Layer 5 of a small transformer language model trained on English Wikipedia (11 layers, counted from 0, width 128).
A neuron's activation on a vector x is SiLU(gate . x) times (in . x), where the dot is the dot product.

Input weights of the MLP neurons that the questions are about. A number n stands for (n - 128) times 0.0069.
n13 gate: 86, 69, 136, 126, 99, 86, 133, 165, 129, 154, 158, 126, 138, 88, 98, 150, 111, 163, 150, 108, 50, 131, 119, 120, 109, 150, 98, 76, 138, 140, 145, 133, 112, 79, 122, 154, 170, 127, 154, 90, 147, 110, 109, 111, 163, 128, 153, 154, 161, 185, 91, 139, 140, 78, 31, 84, 118, 95, 187, 125, 82, 147, 219, 127, 145, 152, 95, 151, 189, 117, 164, 131, 149, 146, 74, 31, 135, 66, 87, 148, 203, 110, 96, 49, 143, 195, 101, 155, 214, 124, 131, 173, 153, 140, 144, 74, 109, 126, 22, 169, 93, 153, 152, 66, 158, 96, 140, 167, 141, 155, 137, 164, 126, 159, 104, 101, 87, 143, 100, 105, 142, 101, 215, 38, 120, 128, 133, 170
n30 gate: 122, 137, 90, 127, 178, 132, 89, 62, 130, 152, 130, 29, 100, 78, 141, 155, 160, 120, 171, 79, 135, 161, 129, 183, 163, 184, 127, 144, 122, 101, 37, 68, 132, 130, 146, 52, 149, 122, 104, 157, 110, 179, 93, 173, 110, 111, 139, 152, 125, 119, 131, 120, 127, 112, 20, 131, 169, 102, 69, 86, 137, 68, 158, 86, 199, 116, 135, 58, 148, 127, 130, 80, 131, 92, 72, 97, 112, 108, 172, 144, 134, 109, 71, 135, 183, 134, 149, 109, 139, 130, 155, 80, 131, 79, 102, 64, 89, 190, 139, 142, 116, 204, 140, 154, 86, 152, 103, 136, 144, 73, 126, 182, 101, 97, 97, 65, 175, 170, 175, 152, 142, 82, 96, 48, 170, 84, 124, 85
n68 gate: 134, 136, 65, 103, 143, 125, 119, 137, 166, 93, 147, 155, 157, 73, 137, 89, 117, 89, 107, 124, 109, 123, 109, 117, 158, 110, 121, 167, 168, 137, 127, 57, 168, 112, 111, 185, 155, 102, 94, 158, 184, 117, 173, 126, 146, 47, 200, 101, 143, 118, 129, 129, 134, 104, 205, 143, 75, 113, 104, 105, 110, 130, 101, 170, 98, 133, 136, 160, 142, 145, 111, 157, 123, 113, 133, 139, 162, 92, 85, 89, 114, 100, 70, 127, 181, 104, 124, 57, 117, 139, 115, 142, 108, 110, 143, 46, 152, 116, 148, 148, 147, 144, 127, 131, 112, 119, 191, 93, 169, 157, 84, 141, 111, 86, 132, 158, 119, 135, 143, 136, 124, 108, 113, 91, 99, 124, 91, 119
n164 gate: 82, 161, 198, 143, 119, 116, 88, 163, 131, 136, 197, 148, 116, 167, 71, 41, 178, 151, 33, 87, 143, 97, 116, 145, 214, 172, 88, 114, 44, 136, 81, 156, 94, 105, 70, 177, 113, 147, 106, 118, 86, 110, 147, 128, 170, 138, 11, 53, 159, 113, 73, 106, 145, 64, 129, 124, 125, 87, 123, 135, 165, 131, 173, 203, 161, 171, 140, 78, 105, 168, 137, 109, 128, 35, 98, 154, 159, 105, 167, 183, 127, 184, 116, 127, 154, 132, 163, 203, 158, 144, 104, 101, 163, 115, 125, 87, 112, 159, 183, 34, 71, 114, 138, 99, 102, 99, 92, 84, 200, 55, 21, 177, 226, 105, 165, 80, 106, 107, 121, 120, 85, 113, 137, 143, 47, 178, 82, 118
n175 gate: 113, 114, 115, 83, 191, 78, 142, 154, 164, 112, 112, 112, 120, 148, 149, 186, 156, 126, 92, 110, 155, 106, 151, 162, 118, 152, 106, 113, 86, 107, 121, 95, 161, 98, 149, 160, 178, 142, 81, 151, 142, 115, 137, 90, 144, 92, 68, 90, 108, 65, 154, 85, 147, 68, 91, 118, 116, 141, 115, 143, 101, 116, 119, 153, 80, 84, 117, 109, 165, 103, 112, 136, 116, 66, 151, 112, 84, 120, 153, 107, 83, 117, 180, 106, 155, 94, 91, 125, 71, 131, 106, 146, 189, 112, 74, 126, 169, 138, 111, 131, 130, 73, 131, 101, 108, 129, 149, 126, 148, 137, 154, 159, 142, 165, 83, 143, 108, 87, 149, 123, 153, 97, 134, 144, 151, 152, 147, 179
n13 in: 99, 220, 182, 137, 75, 151, 81, 151, 147, 128, 130, 144, 182, 165, 118, 194, 141, 123, 167, 181, 186, 152, 118, 199, 110, 146, 90, 110, 142, 175, 95, 105, 64, 122, 130, 91, 136, 132, 142, 108, 141, 137, 60, 122, 108, 89, 70, 116, 182, 145, 135, 172, 102, 127, 59, 98, 146, 141, 150, 72, 107, 164, 131, 145, 145, 99, 147, 90, 91, 109, 152, 110, 117, 98, 122, 98, 136, 111, 117, 133, 113, 64, 193, 96, 104, 102, 182, 48, 154, 88, 214, 130, 13, 197, 116, 123, 124, 92, 97, 95, 36, 104, 184, 142, 101, 199, 182, 186, 186, 147, 156, 107, 217, 70, 130, 77, 215, 133, 144, 115, 121, 165, 168, 103, 157, 153, 143, 179
n30 in: 112, 115, 105, 123, 142, 113, 112, 108, 102, 130, 82, 128, 164, 151, 86, 128, 74, 19, 61, 144, 160, 128, 134, 144, 151, 107, 136, 153, 93, 131, 160, 56, 172, 147, 146, 87, 163, 162, 135, 95, 112, 154, 97, 46, 70, 135, 171, 129, 132, 130, 111, 147, 167, 154, 98, 99, 126, 116, 62, 99, 151, 153, 112, 65, 134, 89, 160, 76, 171, 117, 151, 78, 108, 85, 105, 128, 161, 133, 162, 117, 197, 118, 131, 136, 141, 125, 108, 120, 180, 132, 207, 153, 82, 96, 185, 136, 84, 136, 115, 152, 82, 137, 110, 110, 197, 158, 125, 248, 159, 153, 119, 140, 59, 113, 124, 126, 202, 111, 129, 162, 126, 115, 107, 131, 147, 138, 187, 159
n68 in: 145, 93, 135, 123, 116, 113, 115, 140, 83, 84, 95, 113, 184, 159, 159, 161, 139, 100, 102, 114, 115, 141, 128, 152, 154, 143, 93, 134, 116, 133, 170, 139, 97, 107, 173, 117, 141, 72, 130, 132, 144, 139, 141, 126, 78, 62, 68, 211, 84, 126, 127, 123, 161, 103, 108, 168, 117, 183, 133, 104, 137, 100, 148, 59, 118, 109, 107, 165, 135, 83, 119, 62, 162, 135, 201, 191, 95, 120, 164, 81, 154, 106, 127, 139, 132, 130, 106, 133, 170, 167, 119, 96, 182, 187, 82, 125, 110, 141, 166, 142, 102, 178, 121, 143, 108, 98, 110, 121, 146, 181, 123, 116, 94, 96, 120, 88, 115, 112, 75, 106, 145, 147, 173, 119, 129, 144, 129, 114
n164 in: 106, 112, 133, 53, 153, 102, 66, 73, 98, 177, 150, 79, 104, 136, 124, 138, 54, 159, 141, 128, 135, 42, 84, 121, 76, 103, 65, 183, 33, 115, 171, 119, 127, 70, 212, 146, 119, 68, 45, 121, 141, 110, 129, 134, 176, 104, 117, 192, 183, 163, 113, 174, 156, 91, 149, 135, 88, 143, 129, 171, 138, 167, 198, 147, 72, 93, 68, 189, 91, 140, 129, 123, 73, 148, 100, 166, 130, 101, 39, 113, 103, 142, 121, 148, 91, 55, 89, 196, 230, 67, 115, 181, 141, 78, 129, 116, 67, 115, 87, 156, 141, 179, 153, 129, 84, 123, 99, 74, 123, 152, 173, 111, 139, 208, 127, 159, 180, 114, 148, 152, 172, 114, 188, 159, 166, 148, 91, 152
n175 in: 100, 71, 142, 165, 131, 178, 114, 215, 160, 119, 122, 144, 118, 164, 95, 175, 143, 166, 104, 126, 98, 75, 142, 191, 91, 150, 133, 152, 123, 204, 100, 139, 153, 128, 125, 70, 112, 88, 139, 109, 137, 175, 97, 118, 217, 95, 88, 94, 83, 140, 110, 92, 93, 123, 75, 117, 147, 157, 101, 148, 73, 117, 101, 110, 160, 164, 120, 120, 152, 122, 112, 116, 158, 107, 144, 107, 177, 105, 101, 146, 101, 122, 127, 69, 76, 125, 53, 146, 117, 178, 112, 158, 120, 157, 141, 115, 121, 96, 124, 145, 127, 195, 172, 166, 169, 140, 152, 162, 133, 159, 137, 92, 108, 123, 199, 123, 158, 168, 129, 116, 171, 126, 115, 146, 119, 118, 132, 121

Each question shows a token from some text and the vector x that enters the MLP there. A number n stands for (n - 128) times 0.024.

" Park": 161, 150, 141, 151, 106, 167, 140, 161, 152, 117, 139, 98, 79, 125, 118, 114, 77, 126, 128, 127, 172, 127, 118, 149, 132, 99, 143, 107, 98, 129, 109, 148, 96, 140, 154, 146, 120, 75, 128, 98, 83, 81, 166, 160, 118, 48, 124, 100, 121, 137, 89, 137, 138, 139, 95, 152, 119, 192, 115, 114, 150, 190, 128, 146, 138, 123, 106, 138, 114, 163, 103, 137, 97, 151, 58, 128, 158, 135, 99, 96, 138, 142, 170, 109, 100, 121, 105, 155, 86, 112, 117, 131, 134, 139, 118, 125, 84, 128, 130, 127, 137, 132, 109, 160, 138, 143, 144, 133, 149, 127, 134, 97, 142, 131, 119, 120, 120, 94, 97, 115, 127, 128, 99, 145, 148, 135, 134, 116
The most active neuron and its activation: n164, at about 2.3

" Del": 98, 148, 176, 147, 97, 121, 194, 156, 139, 149, 152, 114, 125, 111, 120, 131, 107, 105, 92, 158, 136, 109, 186, 145, 147, 103, 114, 130, 143, 101, 135, 111, 157, 121, 134, 121, 122, 87, 111, 149, 48, 92, 120, 126, 118, 57, 154, 97, 127, 139, 130, 117, 115, 138, 120, 128, 130, 151, 89, 105, 67, 105, 88, 143, 115, 95, 127, 153, 95, 156, 122, 150, 145, 159, 139, 109, 97, 118, 106, 119, 109, 160, 116, 116, 134, 144, 115, 141, 81, 77, 97, 153, 150, 173, 74, 160, 133, 125, 131, 115, 131, 130, 85, 112, 127, 89, 136, 125, 96, 160, 172, 123, 185, 119, 108, 103, 100, 129, 92, 107, 107, 108, 112, 140, 142, 132, 115, 133
Which three neurons fire most, strongest first? n175, n30, n164

" Earl": 107, 143, 143, 159, 116, 143, 148, 162, 148, 145, 142, 129, 104, 114, 140, 143, 128, 132, 115, 151, 173, 133, 123, 103, 98, 81, 149, 163, 141, 130, 116, 94, 126, 87, 180, 132, 115, 91, 116, 127, 102, 143, 159, 155, 111, 47, 104, 114, 126, 101, 144, 101, 124, 98, 119, 108, 109, 181, 84, 157, 134, 111, 100, 170, 147, 118, 92, 142, 148, 125, 132, 148, 105, 145, 84, 145, 117, 117, 147, 91, 131, 168, 178, 110, 84, 115, 153, 132, 110, 118, 121, 175, 166, 141, 83, 159, 111, 121, 110, 141, 144, 107, 135, 130, 153, 85, 107, 147, 153, 142, 140, 121, 155, 148, 146, 147, 129, 116, 127, 94, 116, 151, 114, 129, 148, 127, 131, 164
Which neuron lights up most? n175

" was": 123, 124, 142, 126, 74, 118, 112, 129, 126, 120, 113, 134, 186, 114, 102, 140, 148, 161, 134, 132, 137, 148, 136, 130, 119, 108, 125, 162, 161, 145, 117, 156, 119, 140, 169, 132, 139, 113, 113, 124, 147, 127, 112, 144, 101, 39, 149, 186, 109, 107, 127, 65, 150, 108, 124, 140, 126, 101, 92, 142, 136, 112, 127, 88, 161, 150, 93, 98, 146, 122, 147, 142, 115, 121, 133, 137, 124, 99, 88, 158, 99, 130, 134, 119, 115, 115, 153, 86, 115, 152, 116, 115, 118, 168, 130, 106, 97, 136, 176, 98, 131, 121, 159, 113, 121, 113, 84, 137, 117, 143, 144, 156, 152, 123, 93, 129, 109, 114, 144, 136, 122, 137, 128, 123, 157, 130, 103, 111
The most active neuron and its activation: n68, at about 2.6

"C": 116, 121, 148, 96, 134, 93, 128, 116, 150, 132, 153, 132, 104, 159, 122, 104, 159, 90, 109, 151, 131, 119, 125, 89, 140, 142, 137, 142, 145, 108, 160, 145, 77, 160, 144, 132, 140, 94, 124, 155, 98, 163, 85, 151, 150, 62, 113, 93, 107, 129, 108, 97, 130, 95, 128, 145, 70, 132, 106, 109, 88, 153, 144, 139, 86, 122, 135, 138, 91, 110, 156, 158, 99, 122, 103, 140, 101, 128, 120, 173, 116, 135, 165, 84, 157, 148, 130, 158, 34, 123, 114, 124, 94, 89, 124, 169, 154, 145, 160, 107, 127, 147, 86, 134, 129, 150, 122, 108, 124, 82, 143, 87, 157, 203, 135, 138, 148, 146, 70, 114, 146, 106, 80, 137, 104, 130, 149, 125
Which neuron lights up most? n164

"-1": 110, 120, 119, 138, 89, 149, 144, 179, 140, 116, 126, 107, 130, 122, 146, 112, 143, 146, 121, 155, 127, 151, 105, 102, 141, 129, 98, 153, 101, 138, 107, 133, 116, 101, 138, 125, 121, 100, 138, 144, 128, 116, 126, 152, 115, 53, 113, 160, 96, 148, 108, 101, 126, 97, 128, 119, 106, 148, 138, 117, 135, 142, 122, 152, 130, 151, 128, 153, 135, 150, 128, 122, 116, 154, 114, 179, 188, 197, 128, 173, 102, 104, 100, 184, 120, 117, 118, 100, 71, 178, 127, 102, 144, 158, 121, 119, 126, 107, 150, 65, 144, 120, 90, 175, 118, 128, 133, 128, 170, 155, 135, 80, 149, 202, 84, 115, 151, 121, 62, 139, 122, 153, 95, 115, 137, 150, 139, 111
Which neuron lights up most? n68

" and": 120, 122, 128, 126, 98, 134, 116, 115, 106, 91, 183, 138, 124, 126, 113, 123, 129, 155, 148, 149, 127, 130, 125, 151, 124, 113, 107, 158, 141, 128, 111, 178, 146, 97, 165, 127, 109, 62, 115, 143, 109, 120, 139, 157, 119, 34, 158, 158, 138, 153, 72, 110, 112, 151, 142, 130, 137, 149, 138, 112, 100, 109, 106, 114, 141, 121, 110, 145, 172, 134, 122, 150, 135, 138, 74, 123, 88, 121, 105, 144, 120, 122, 94, 137, 127, 163, 147, 106, 125, 160, 125, 141, 117, 110, 120, 142, 113, 129, 136, 114, 139, 124, 124, 86, 130, 105, 162, 134, 102, 151, 130, 129, 156, 148, 154, 143, 118, 121, 113, 126, 138, 120, 90, 120, 117, 136, 117, 130
The two highest activations, in order: n68, n30

"kin": 113, 136, 65, 134, 107, 164, 95, 115, 133, 146, 129, 136, 85, 110, 98, 98, 90, 134, 113, 115, 169, 146, 117, 152, 143, 142, 92, 143, 101, 146, 136, 123, 94, 158, 151, 122, 93, 65, 189, 135, 93, 101, 163, 155, 124, 59, 75, 112, 136, 140, 80, 165, 108, 152, 147, 136, 115, 184, 79, 166, 139, 100, 104, 97, 146, 98, 175, 158, 97, 125, 151, 92, 129, 171, 129, 151, 106, 101, 95, 142, 121, 162, 174, 128, 118, 131, 102, 107, 106, 135, 119, 107, 146, 165, 136, 135, 124, 100, 192, 108, 142, 125, 102, 104, 139, 86, 85, 136, 120, 129, 125, 66, 124, 136, 142, 130, 107, 132, 176, 151, 131, 142, 141, 112, 133, 137, 104, 127
Which three neurons fire most, strongest first? n164, n30, n13

"ron": 87, 122, 138, 121, 130, 136, 140, 134, 150, 93, 117, 121, 92, 141, 94, 133, 130, 125, 126, 159, 163, 129, 148, 138, 110, 109, 101, 168, 119, 129, 106, 133, 155, 122, 119, 128, 76, 55, 130, 126, 137, 105, 105, 146, 124, 47, 102, 141, 97, 137, 98, 150, 93, 157, 119, 131, 135, 169, 144, 131, 99, 134, 102, 137, 184, 125, 97, 131, 134, 152, 118, 144, 121, 105, 89, 197, 118, 157, 161, 139, 95, 93, 131, 124, 119, 181, 146, 79, 108, 146, 130, 129, 109, 145, 130, 150, 120, 117, 133, 105, 146, 123, 124, 141, 177, 120, 135, 121, 118, 179, 137, 109, 154, 165, 135, 58, 121, 102, 137, 128, 111, 139, 112, 94, 128, 124, 161, 152
Which three neurons fire most, strongest first? n164, n30, n175

" H": 117, 172, 160, 127, 60, 150, 185, 157, 117, 141, 129, 135, 117, 114, 106, 144, 112, 94, 141, 166, 143, 128, 125, 121, 151, 134, 150, 139, 119, 138, 111, 118, 111, 119, 132, 121, 122, 175, 101, 140, 69, 142, 112, 141, 143, 41, 139, 101, 142, 120, 150, 87, 138, 129, 134, 111, 139, 157, 108, 141, 115, 113, 134, 121, 146, 112, 125, 168, 134, 120, 151, 176, 145, 111, 120, 124, 88, 138, 177, 129, 117, 122, 154, 118, 129, 152, 126, 152, 141, 104, 166, 115, 128, 105, 112, 144, 128, 128, 135, 140, 149, 118, 105, 103, 150, 103, 143, 142, 155, 140, 166, 119, 117, 164, 85, 138, 94, 139, 85, 136, 105, 100, 92, 143, 135, 142, 115, 121
The two highest activations, in order: n164, n68

"==": 81, 111, 135, 113, 109, 102, 129, 128, 142, 159, 93, 130, 132, 127, 98, 133, 74, 142, 116, 160, 178, 120, 108, 130, 122, 121, 142, 125, 146, 147, 112, 131, 96, 118, 142, 191, 134, 92, 134, 127, 109, 80, 86, 156, 110, 50, 156, 139, 94, 146, 122, 122, 180, 131, 124, 156, 109, 141, 149, 159, 121, 145, 179, 92, 146, 113, 109, 162, 167, 130, 98, 157, 123, 137, 122, 148, 98, 162, 106, 153, 100, 74, 70, 133, 130, 138, 111, 130, 132, 111, 111, 110, 137, 136, 139, 141, 126, 94, 104, 150, 170, 106, 169, 145, 122, 117, 132, 159, 142, 132, 138, 127, 146, 106, 117, 120, 157, 106, 139, 166, 67, 117, 134, 148, 155, 113, 161, 144
Which neuron lights up most? n13

" same": 118, 80, 154, 133, 104, 161, 151, 105, 109, 139, 125, 143, 119, 121, 128, 115, 114, 155, 140, 198, 147, 120, 110, 115, 113, 108, 112, 110, 111, 195, 96, 100, 134, 115, 144, 122, 155, 60, 95, 148, 129, 155, 122, 168, 133, 56, 152, 143, 117, 131, 91, 116, 84, 169, 157, 130, 106, 135, 103, 120, 135, 112, 134, 83, 97, 78, 142, 117, 128, 110, 153, 83, 106, 130, 154, 121, 161, 112, 127, 144, 78, 123, 171, 128, 125, 86, 139, 145, 110, 103, 94, 101, 127, 146, 139, 151, 131, 138, 96, 136, 106, 160, 167, 124, 146, 155, 85, 160, 152, 109, 137, 139, 100, 82, 128, 112, 130, 121, 122, 151, 182, 130, 80, 182, 136, 137, 127, 130
Which neuron lights up most? n30

" the": 121, 112, 117, 125, 139, 159, 148, 131, 130, 113, 151, 124, 143, 111, 146, 140, 110, 107, 126, 194, 118, 139, 155, 103, 126, 106, 139, 119, 138, 157, 104, 120, 138, 130, 133, 121, 122, 135, 132, 139, 107, 139, 135, 150, 126, 22, 124, 147, 135, 121, 126, 106, 124, 161, 113, 127, 130, 144, 123, 134, 117, 115, 112, 119, 139, 139, 116, 132, 145, 151, 130, 142, 145, 133, 153, 121, 131, 112, 123, 156, 118, 118, 102, 144, 136, 140, 130, 122, 160, 118, 133, 115, 140, 128, 121, 142, 108, 127, 123, 155, 152, 127, 163, 111, 131, 115, 113, 146, 151, 122, 130, 155, 128, 99, 133, 117, 138, 116, 106, 133, 103, 92, 121, 143, 134, 126, 110, 126
Which three neurons fire most, strongest first? n68, n30, n164

"avy": 104, 115, 111, 108, 153, 134, 98, 137, 119, 137, 152, 109, 96, 152, 156, 83, 87, 169, 71, 133, 146, 134, 96, 174, 130, 124, 134, 107, 149, 141, 120, 144, 119, 139, 166, 114, 191, 78, 146, 132, 127, 140, 90, 186, 126, 67, 167, 93, 137, 120, 107, 132, 123, 118, 162, 183, 87, 164, 120, 154, 114, 109, 94, 72, 91, 135, 120, 127, 116, 109, 167, 113, 98, 132, 146, 154, 126, 137, 102, 133, 107, 125, 178, 97, 124, 92, 141, 152, 67, 106, 124, 143, 104, 97, 108, 196, 133, 160, 140, 145, 111, 127, 57, 125, 121, 127, 134, 143, 198, 133, 165, 81, 172, 121, 159, 112, 116, 129, 106, 142, 143, 157, 135, 119, 131, 130, 92, 144
The most active neuron and its activation: n175, at about 1.4

" 6": 94, 164, 147, 135, 79, 114, 145, 117, 121, 115, 127, 133, 135, 122, 84, 137, 123, 99, 159, 221, 128, 103, 117, 129, 119, 144, 116, 148, 111, 117, 104, 88, 167, 146, 126, 106, 113, 118, 132, 155, 100, 128, 116, 146, 132, 50, 131, 75, 116, 155, 126, 96, 148, 107, 130, 110, 118, 124, 96, 167, 113, 105, 133, 119, 118, 146, 96, 196, 142, 163, 156, 154, 113, 102, 159, 96, 184, 167, 131, 131, 86, 126, 142, 138, 141, 139, 118, 115, 141, 169, 133, 126, 126, 131, 128, 118, 142, 112, 155, 144, 145, 145, 111, 130, 130, 93, 138, 146, 145, 117, 144, 105, 117, 125, 52, 158, 110, 135, 123, 141, 82, 132, 111, 129, 164, 111, 116, 134
Which neuron lights up most? n175

"id": 96, 124, 158, 108, 111, 115, 133, 116, 175, 138, 130, 137, 123, 123, 121, 90, 51, 156, 102, 128, 145, 128, 150, 177, 173, 136, 157, 133, 131, 139, 113, 143, 130, 132, 134, 174, 145, 100, 174, 133, 152, 75, 115, 144, 145, 57, 108, 152, 129, 115, 130, 156, 105, 145, 172, 101, 126, 189, 118, 211, 97, 105, 87, 110, 131, 154, 153, 174, 136, 160, 109, 113, 118, 155, 149, 154, 120, 127, 125, 137, 130, 140, 140, 110, 130, 85, 135, 146, 107, 101, 82, 117, 146, 124, 116, 172, 145, 87, 146, 94, 104, 149, 103, 91, 115, 120, 86, 115, 144, 139, 121, 134, 117, 110, 200, 163, 143, 111, 165, 125, 108, 139, 117, 165, 114, 100, 96, 111
The two highest activations, in order: n164, n68

"A": 139, 112, 148, 112, 137, 130, 141, 143, 118, 103, 118, 105, 102, 114, 145, 171, 137, 144, 148, 195, 162, 106, 140, 155, 110, 111, 121, 130, 121, 162, 115, 112, 139, 148, 162, 93, 122, 78, 140, 112, 82, 94, 101, 167, 141, 56, 145, 141, 91, 161, 119, 109, 152, 108, 92, 141, 119, 166, 111, 113, 139, 182, 135, 135, 127, 134, 141, 115, 133, 129, 110, 122, 124, 144, 119, 139, 117, 141, 100, 108, 149, 123, 133, 116, 136, 95, 168, 119, 72, 135, 101, 142, 69, 106, 108, 108, 130, 112, 150, 107, 154, 124, 46, 165, 126, 133, 109, 138, 103, 134, 119, 111, 84, 188, 103, 109, 116, 125, 80, 162, 128, 109, 102, 123, 164, 126, 143, 66
Which neuron lights up most? n175

" bo": 90, 145, 133, 126, 78, 131, 133, 110, 120, 148, 116, 94, 128, 115, 117, 113, 111, 112, 163, 124, 114, 128, 141, 109, 130, 116, 158, 124, 92, 74, 118, 102, 105, 149, 142, 107, 154, 106, 116, 132, 53, 116, 97, 146, 120, 58, 153, 88, 110, 143, 72, 136, 124, 151, 143, 134, 97, 88, 117, 124, 181, 73, 147, 129, 95, 125, 116, 142, 173, 131, 132, 148, 113, 96, 149, 169, 122, 158, 90, 139, 142, 143, 134, 118, 97, 112, 148, 117, 99, 113, 178, 154, 157, 130, 76, 139, 148, 73, 116, 88, 174, 137, 79, 161, 136, 148, 145, 120, 152, 146, 124, 127, 76, 148, 126, 148, 93, 138, 137, 136, 66, 101, 161, 106, 109, 106, 123, 174
Which neuron lights up most? n13

" except": 89, 111, 181, 158, 109, 113, 171, 129, 96, 103, 129, 134, 150, 125, 123, 138, 96, 120, 179, 119, 103, 116, 132, 86, 121, 97, 141, 116, 136, 181, 157, 150, 103, 132, 135, 95, 119, 89, 143, 133, 137, 126, 113, 163, 76, 59, 124, 151, 133, 155, 91, 142, 146, 182, 70, 134, 105, 104, 114, 64, 80, 161, 133, 143, 117, 133, 65, 141, 129, 137, 111, 138, 108, 134, 150, 109, 146, 100, 124, 145, 120, 119, 120, 111, 89, 127, 109, 126, 171, 136, 111, 140, 180, 149, 126, 129, 193, 107, 105, 121, 131, 101, 117, 63, 74, 167, 121, 147, 146, 173, 167, 147, 103, 98, 124, 112, 125, 122, 113, 115, 105, 142, 121, 167, 112, 107, 132, 117
The most active neuron and its activation: n13, at about 12

"6": 119, 152, 90, 132, 123, 130, 96, 159, 119, 128, 120, 132, 108, 110, 142, 106, 81, 114, 155, 208, 164, 126, 101, 124, 115, 134, 157, 153, 123, 128, 115, 90, 171, 163, 144, 108, 117, 88, 163, 141, 140, 120, 133, 155, 128, 52, 142, 68, 123, 149, 116, 99, 110, 125, 143, 110, 157, 153, 94, 171, 106, 136, 128, 140, 132, 106, 111, 154, 105, 142, 123, 117, 129, 117, 131, 139, 147, 146, 160, 123, 130, 115, 143, 126, 150, 132, 117, 131, 119, 198, 116, 136, 111, 104, 97, 104, 168, 100, 113, 108, 142, 142, 102, 151, 140, 77, 123, 163, 152, 181, 124, 159, 91, 122, 69, 106, 130, 149, 164, 163, 105, 110, 137, 128, 143, 115, 114, 98
Which neuron lights up most? n30

" k": 123, 101, 123, 139, 80, 145, 148, 174, 77, 149, 142, 114, 131, 172, 135, 131, 112, 116, 167, 160, 158, 135, 120, 97, 118, 114, 149, 134, 85, 149, 155, 103, 98, 133, 130, 95, 139, 126, 116, 126, 44, 89, 118, 150, 92, 56, 181, 118, 125, 182, 80, 118, 135, 142, 78, 145, 131, 133, 124, 161, 132, 98, 87, 143, 121, 156, 116, 136, 145, 148, 134, 167, 111, 132, 157, 104, 148, 122, 114, 134, 136, 149, 120, 144, 129, 91, 111, 112, 97, 158, 158, 144, 112, 125, 104, 117, 175, 125, 121, 117, 142, 126, 119, 139, 141, 133, 175, 131, 117, 126, 117, 120, 112, 184, 142, 124, 90, 133, 129, 151, 53, 144, 76, 96, 164, 120, 157, 99
The most active neuron and its activation: n164, at about 0.2

"\n": 95, 144, 140, 113, 102, 144, 97, 120, 142, 145, 114, 130, 131, 142, 74, 124, 106, 172, 115, 186, 128, 124, 123, 154, 114, 133, 130, 144, 130, 124, 120, 111, 112, 127, 159, 148, 136, 57, 150, 126, 136, 97, 112, 163, 130, 41, 175, 170, 124, 148, 119, 107, 153, 124, 91, 137, 136, 141, 112, 113, 115, 130, 160, 89, 125, 112, 89, 173, 127, 102, 119, 144, 122, 146, 118, 135, 112, 128, 101, 125, 127, 133, 80, 132, 141, 121, 123, 130, 114, 112, 155, 98, 120, 150, 123, 134, 115, 131, 175, 145, 132, 119, 94, 131, 139, 133, 144, 143, 132, 131, 138, 142, 174, 143, 96, 141, 133, 96, 110, 130, 143, 112, 81, 164, 144, 121, 169, 109
Which three neurons fire most, strongest first? n68, n13, n30

" battle": 122, 125, 108, 161, 117, 118, 135, 147, 100, 179, 149, 139, 101, 119, 127, 125, 77, 138, 141, 149, 125, 148, 139, 94, 117, 92, 167, 144, 125, 165, 69, 89, 108, 114, 143, 128, 117, 69, 91, 129, 136, 149, 135, 145, 83, 49, 107, 69, 122, 126, 127, 96, 139, 98, 124, 189, 89, 137, 118, 125, 140, 161, 111, 154, 134, 130, 124, 151, 146, 83, 102, 93, 141, 118, 131, 175, 151, 100, 130, 95, 136, 125, 157, 133, 93, 129, 110, 150, 103, 87, 122, 130, 156, 136, 118, 142, 137, 127, 120, 152, 119, 106, 160, 154, 149, 117, 129, 148, 150, 177, 141, 134, 168, 113, 154, 167, 123, 115, 107, 119, 114, 117, 139, 137, 144, 125, 124, 191
The most active neuron and its activation: n175, at about 3.4

"ing": 146, 106, 108, 175, 106, 120, 120, 147, 138, 150, 176, 133, 120, 110, 121, 132, 74, 127, 167, 182, 122, 114, 125, 108, 140, 81, 121, 104, 99, 122, 121, 159, 133, 106, 138, 119, 117, 45, 149, 176, 114, 154, 88, 149, 112, 50, 82, 134, 137, 136, 97, 119, 153, 133, 132, 138, 148, 141, 140, 101, 145, 169, 97, 142, 136, 118, 119, 157, 141, 146, 113, 128, 93, 91, 189, 117, 83, 98, 176, 120, 123, 114, 145, 127, 136, 100, 103, 146, 165, 104, 100, 97, 190, 135, 128, 125, 145, 135, 92, 140, 156, 131, 130, 131, 166, 138, 123, 161, 134, 151, 156, 140, 157, 151, 136, 112, 128, 147, 108, 113, 158, 130, 128, 124, 127, 154, 130, 124
Which neuron lights up most? n175

" by": 114, 99, 110, 124, 111, 122, 144, 129, 149, 138, 128, 131, 147, 114, 104, 126, 147, 137, 147, 206, 126, 109, 142, 116, 87, 115, 139, 118, 127, 142, 110, 127, 117, 118, 129, 119, 148, 145, 130, 119, 129, 128, 118, 160, 140, 30, 120, 165, 122, 135, 131, 113, 133, 117, 162, 122, 113, 138, 118, 157, 108, 98, 125, 108, 167, 126, 120, 143, 127, 137, 101, 150, 124, 124, 142, 157, 116, 86, 122, 138, 119, 120, 125, 125, 124, 149, 125, 115, 159, 148, 96, 107, 134, 127, 140, 142, 120, 159, 127, 110, 129, 119, 163, 70, 145, 112, 126, 150, 133, 144, 130, 153, 105, 90, 140, 110, 131, 112, 145, 133, 115, 160, 121, 132, 149, 107, 134, 112
The most active neuron and its activation: n68, at about 1.8

"-l": 115, 146, 119, 123, 123, 107, 143, 146, 104, 143, 122, 153, 138, 122, 150, 105, 115, 119, 58, 147, 172, 145, 164, 128, 102, 128, 107, 148, 151, 163, 95, 130, 146, 113, 145, 127, 157, 111, 91, 198, 50, 125, 113, 144, 120, 66, 149, 117, 94, 132, 75, 116, 128, 136, 120, 119, 160, 112, 95, 135, 120, 188, 126, 131, 108, 113, 123, 161, 124, 122, 129, 125, 91, 166, 97, 169, 141, 125, 92, 131, 137, 143, 109, 138, 128, 181, 116, 164, 73, 111, 140, 78, 127, 100, 105, 138, 157, 107, 99, 155, 107, 112, 166, 159, 134, 68, 142, 118, 140, 134, 136, 211, 96, 170, 93, 132, 96, 137, 95, 118, 118, 142, 124, 105, 78, 160, 86, 179
Which neuron lights up most? n164